Layer 7 of a small transformer language model trained on English Wikipedia (15 layers, counted from 0, width 96). Numbers have three digits each and are written without spaces.
A neuron adds its activation times its output weights to the MLP's output. To switch it off is to set its activation to zero at one token and run the rest of the model.

Output weights of the MLP neurons that the questions are about. A number n stands for (n - 500) times 0.0011.
n5: 587559456437433486442449483454502450387391533534581481465452687511443384447545489594480546464434442561425628432465461455690426513454419543511468343416432524463563456582545463430529425267399463411592567619494425517428432395566514485391514442383625692543409483421609517456557497529479401548
n12: 450370492485528469477378466530496548424539542548610525460581398575517447536450567536560434497536560437442590490521421481379567467536572463534458432385417468418383606731602430566481498426562474611454717548641519456450427436425619438523439503525515516510382528476470611500526588569525558549
n26: 511429596604531616522453501537536538426679478405532506495498497498462503343559516460551463554368473474505371457551587585457534399489621587441364448422382453478405560433506551534534595406736522566481483454534460497452444494417503523498314564516494450582548492605528537509497428460629585520
n34: 520475530362384442541482477467417426555426483421466571405517397533522390540464494587552498529548446533472656468453522504531397458304410543504458506445595435502625571406602481514480496554972511290589522456567543494452474394520375499492452440598528401448491515499536455419484549525463546546
n49: 527523341454409575364453638504486502453534574644437406564523558442558503475519544583601480525301597376472537489552530558553389488556478490473528505402473585424627481530405465501446351706580403431445523572392468510531509369470411471397585468458606602517579405562496541525570525513630435459
n123: 494535490509538565523624461495472464442425481487593465453417425477495539410532591451384407516400501574416529479529615448395573437406483386563421464512536443661575589452480488464364599519708558524408542452388580532561529553527472537472397547559429389448507470604458520464550365553400520501
n139: 393548516497403402456440426564548547500579530445474512590523446558426614645493457559444341470572515559499615574588397522502544564477545480475437496488559539494496407553458371355530449569053433552523556543516412551514513420520439580376506579363481544554480412479519569565523528499527646523
n156: 536459520559435522418418385585503591492514565372614527417439350515540448534452419570515526451566525453536588516518429476320519418599484514500583516502570608564441513538460614492532395501545475415566578486496369589548438472485519539439494571539430595536620454642564452366607396382575502598
n184: 645539585563498498532669462476515664429445414610592450336513577483615445598491572320417584404450482512455550553436473573522464407511534526457472552483506505604468455473599513525605572474243469556529572343444572626512471488577436500487461535531526530592520513591463693516491549532444494481
n208: 558413598479538578510565582528532465539457377507496491545459631434611635459467548413463509375511469472405251434536243485623559573459604545500436563536448441515472476427413425425566483449295573552378364568592506465553435511529570306584680502355506426464524523488454543548357613550495479484
n258: 512548555542455523530482563496403573481496508587555420404591620575495426493599567506446413452470458388477541383450620403448498415540418460518609508512457473503478529533409490630453368556723498417579581314631468488510430707434428568422518462652540417486406386357550425543586437451461439534
n274: 325494521464500347496588557562536501437505399521533468506527624430502532313488544445589432519610528543474419725629462561559615332498545500450421549534485496372549507437506528473432538407473498383607460646449545444523512384561653515468545547676616506516439493498514618531475452350577603480
n281: 492502472497532628461499549523586460594540572482257480570577443441507512536513551476507571477583548584453505470505481540563511480508509422439453513482510483257557470575521491470587621219575618491612430650562515578536481388363507419645355407391611405408440514578366485536411482651519455438
n323: 430577662526432457494326447499468515430452571480423433576635499498449705617635518446586535460779542585301407420736393454546530471577455488471484603587357490375350530569524447512457583595013445535489601652536442558388504560563501561363506550520452460686386515408339571506559423640397530466
n361: 417391534442613438482329534572583424422419583501577483492471453420482580498553478489399476385521688425574389306666478618496387660555487591567535420523406623631523499275487336488478473385638496525597463525547479586501482526487643444420425442349494545538409592550407576623481458402562715549
n365: 472474403473476441526519662478393583520621401610425484445409511592448566477449564534499537623409436535498395342524492516574492534548455547435475458571429452214439526596576402529523575325287484483446515579480519498403559441412443473580556504357507457540362439457450484454568496506491448348

Each question names a token from some text and the token that comes next. It shows the activations a of the neurons there, in the order above. A number n stands for (n - 500) times 0.035.

Then comes g, the gradient of the next token's log-probability with respect to the MLP's output, scaled to length 1. A neuron's effect is roughly proportional to its activation times (output weights . g). A number n stands for (n - 500) times 0.00085.

"),", then " a"
a: 499496508436501500504501493514498505495504495478
g: 563643524427501263485566517423427510429591608508719703450280356541378493537507570528510577515608697357433525506633673382512303726321216401416550716642537652534518629407511402509275529471507359470716409363361606513666410413508572507674243278461624413490435701377259443601417467615484510672
Which neuron, switched off, raises the next token's probability most? n34

" The", then " Mountain"
a: 499505504487500498498491499500497501535506500597
g: 582545472624591628370495602540588540379396736397604373571518447546357678481522478562397793356446489420566621418641565549634727680285376463355282441661541533437525450501493313465197276583419551673390520585247575503373585402660620402494637487516511710613742511534500526531665507391273552326
Which neuron, switched off, raises the next token's probability most? n281

" Lane", then " Theatre"
a: 500502510500494501444500489490546496493501506503
g: 526512526409451439503558578237457439685644218601479619676558479309687425452364420687448120668406545553445439418666519634607422616495530381423627533519414336630593468679430730571687500458448342356567361771554603359508532346414589418567572508578530541530214517400520364476596428560699591633
Which neuron, switched off, raises the next token's probability most? n258

"under", then " Nguyễn"
a: 500500518497506500504496500488474502494506498496
g: 399327352454571550645487611406538648343519456681557464438553633530437470527360449552599599462713570508656565484682321434206319549312482626405363566325573500359681352504724382364360514546493475478692383644790551503477581448424547517820582488545540337701658382482679596280425588319516471447
Which neuron, switched off, lowers the next token's probability most? n258

" was", then " only"
a: 500495503496484494500500501496499499501497503500
g: 717390481582542439675466386763655562594561726535647629564310613574574364668389297439388542575608547656553445560367538633491462411558419227514240420465460576442876516669335493432636475419433374529413477582671691359469350444598358597526427517426380478588654668370529439565530505611237530436
Which neuron, switched off, lowers the next token's probability most? n49

"-", then "dimensional"
a: 494500502500501500503491505493497501496499499500
g: 451683485443522497583299452680677428653563423913592385417545633561440444477415658536426722486443453529328464658518740472332571496373463647516490749482582427408746536665378447321492603502529472566551531613629356466515682557660436589535422549535524225380500626256385258646514436652560606458
Which neuron, switched off, lowers the next token's probability most? n156

",", then " and"
a: 496504504428464500526500502518488502491702502493
g: 557324524660495570325665610598626421559519489545501326582459439691822479384315463344564143353395279486474487576280415482483533500684571712666522441435539641583637481743688591441314589532496417515493698432366504503523575537613483418461577831517566554712590388494641387675487506473445426455
Which neuron, switched off, lowers the next token's probability most? n34

" Mountain", then "top"
a: 505499541500505501470500495500501498490498503499
g: 622524464375380525218299583322305595266360396378417451599660390552501742764521498538391584564596364422485642370407498521461486530469637434639355277633551565667493658660679247617293583537422320384271727531369369449537462587562606533497501472575600728621404452522483436537599449553449549373
Which neuron, switched off, lowers the next token's probability most? n281

" Ve", then "g"
a: 493476565496499499501500503500500502499499502497
g: 430481395513453662615705428516476434431488652374457481635516452300486370646585530315717524512415817556529576612660508479575329444694391443293509471737557672417464451430456523630564522533438688492394593626401544627164673437626622336456580512549633612478613362712504374279422354392753395388
Which neuron, switched off, lowers the next token's probability most? n12

" of", then " engineering"
a: 512501505466500500506499500501494503501514505509
g: 452603601561428414473663563492313587495397653472510580318393357641576414672350475429423370688512404542486307522498704671417634452714607403720696552444626283330363439482352540503683300490513651309626501296482470480412529637368450506384537357486427490800302562482451246521527268582604410598
Which neuron, switched off, raises the next token's probability most? n258

" Ph", then "uc"
a: 498481534503505498512500497505502499495503503501
g: 613388444379509868591482597387481605614584349514617501537304543471327528530636304510699467521696420567548537550572422436249563325760543553537414570488732511476470775589342519466392451556535366618448548646625583421744674712409318377421270596523403528332375652443595454411605448458541591347
Which neuron, switched off, raises the next token's probability most? n12

" agreed", then "."
a: 530501508486496490500501500500500501504499496498
g: 565513489558511425513460619659452593529536580607419448608427447511368313334441339323205441457446327461574552399638318462278558600672517728601455433334474641549304596584381641184649530457574589503441588285329421491547418501643509627564482784584551625536482592493641679727792578355484565606
Which neuron, switched off, lowers the next token's probability most? n34

" and", then " Angela"
a: 499500505421486499521498500514508504502506500500
g: 319189479441568442568381589518539586406736456264490326327398543403332575487489406635623343638456572630738526549369406571291749454571470501457634710641416542565447487412358438557703722502634295387542419618835432576574554293460599445557483537599539372524542611503533659308415507442595387448
Which neuron, switched off, raises the next token's probability most? n34

" all", then " their"
a: 505497499469483496529506496501493500500528484500
g: 587682560444473489290570593548419221407545424435425424433404583519204412192607430508523444476512655480501362530391299360446470489513466362536568506687279493702627468413375528542552472449429314261247483397573800554755403405361372555601501421540553516360379642453489537238715583556477537403
Which neuron, switched off, raises the next token's probability most? n139

"===", then " 2009–2011"
a: 509495495466561500496500499499498503502500503495
g: 466668620479390317593412561364466607773631563375276635517397580512529614623402502604486731373616296479512568376478616357485484652376395352466471376491817388613325482660435305432537428630391433766679638584426387378378468362475495677497503548581643556441352374422373506454449241283452413569
Which neuron, switched off, raises the next token's probability most? n49

"top", then " ==="
a: 500497508508504497415495493497508500496504499502
g: 431511497639682467297444372803527734535493463520409448643364485613494502395419441456625751435615523481563503325400437526416537578577397591487548397606531590638504758542470456439601773559484538511666622276624259407389646793476339661392376711455494459677486533436753281508601572487611570648
Which neuron, switched off, raises the next token's probability most? n139

" money", then " granted"
a: 499498510507500481490490502499498500500500500501
g: 607439576378583273366498301406578380492622417627425512494625379292708560634612471647785391580546731690590419385458552344500425368534373849642682527355308514762466493453472683378364440455448554516596474592486280531472302454589488481595615545550601561510547459529363762433404644635582536522
Which neuron, switched off, lowers the next token's probability most? n123

" busy", then " fighting"
a: 490497504459499495515501502501500502494539539508
g: 471438510457550425440571707304566553606257388448515614568596439494268492661405469654622380546436641570577396246413472480418418599287558749703599414540363247677381336553490355583428448451540397180485444404539423681593516546423636468582663356514799436486451335431381536292529550621434365629
Which neuron, switched off, raises the next token's probability most? n34

" with", then " Tr"
a: 501502500467490500500502500531490500494548500508
g: 464429318509455602529617550246462859585551562662531396518621360621621421368312564555552697412626232642537559700580309517559490570503559640417481528406708548493600568619680493476595470526484716572518487534390426343277410528391490281402180398496607442656534552473523545503330715369595412315
Which neuron, switched off, raises the next token's probability most? n323

" gained", then " strength"
a: 526501515482477497502500501506500500497504502499
g: 664245466695425272590590659572472395395407364329636774634410567626364403451361451305517606384566397496392552435495592578684632607500730640649412430575363443314667510669468549559616436496455315413523528332375454343617205388196503373492512401436419698589473432510440390486471476461460550358
Which neuron, switched off, lowers the next token's probability most? n5

"ym", then " S"
a: 496502537506497501446501495499546496484505501495
g: 489516559365587481516697519454632388627300380543383463472615482566251216428533481666651370511646461541593361623435452549551307600532386725513582458559475408613405150468748573554842733507554676404525347541441571455400610274368490399618492382575247539470418532423404497369451551346481392509
Which neuron, switched off, raises the next token's probability most? n258

" in", then " the"
a: 504500503462479500500499506557481496490501498504
g: 478590381510605593560495546564636264443361280418496685274476599632300536395631299643466514395420463524418522432545223378552398758538469521340327538520415462789498595381414433595487631594491530612397525735437443683726496332661486653733570594433456552404698718519582428508477306565665493565
Which neuron, switched off, lowers the next token's probability most? n208

" the", then " south"
a: 499501500504494496499504500502488500526508500541
g: 654268422544366648321496442686471641478467560458450535467295508764481485500603582604571591342297466646706479557196382379404383512433460610435485555798474424518446653511578400755482491522565606630412379418522391675321437602518591471566430387386362560528253495563490349567540404647556600130
Which neuron, switched off, lowers the next token's probability most? n365

" then", then " transferred"
a: 501503500477500494504499498503501502502502515502
g: 589446419384615447407339550523442616586500351400341396546590327366779471542729597605601632447472570601552512331241613666514562308548385568584552446310603357533349361212686365228392480522501611588571403320458261416657356458561535384324433655592566616455404513539441693351450558490676502417
Which neuron, switched off, lowers the next token's probability most? n361

" and", then " then"
a: 496500504419496500506501498501506503489498499504
g: 417381560448613420317521466771298383514601315461406306567689475377592406724618672407382396531400722327736468551576505633365548362597561359573291249499332409440529237644340449406551438417583536541341497541506538506520512570602452272510559554563537446447454484531644367210628442523391376291
Which neuron, switched off, lowers the next token's probability most? n34

".", then " In"
a: 493508499357486500512498498513484505495939511554
g: 492436512419573345487455622317420342555328592481329499614577502541600401604691667452225533402546563624456497666369564422340484590557472480653378503594472523291667553514475553464548528479458352709623626424369374568358453397222361339362554511386478475569292344796185391443551737447264617497
Which neuron, switched off, lowers the next token's probability most? n323

"from", then " his"
a: 500500499518500500500495502488490504493502499503
g: 680498513546348310725506354463407452268409391546484492218398563510430402508661505497403649460515353437282515388511423630601528401651498277362369406466538505438556599284559515806474530481454329433254736449770685637766415407499479690688501628554472436382518484364467549368575551606420423497
Which neuron, switched off, lowers the next token's probability most? n34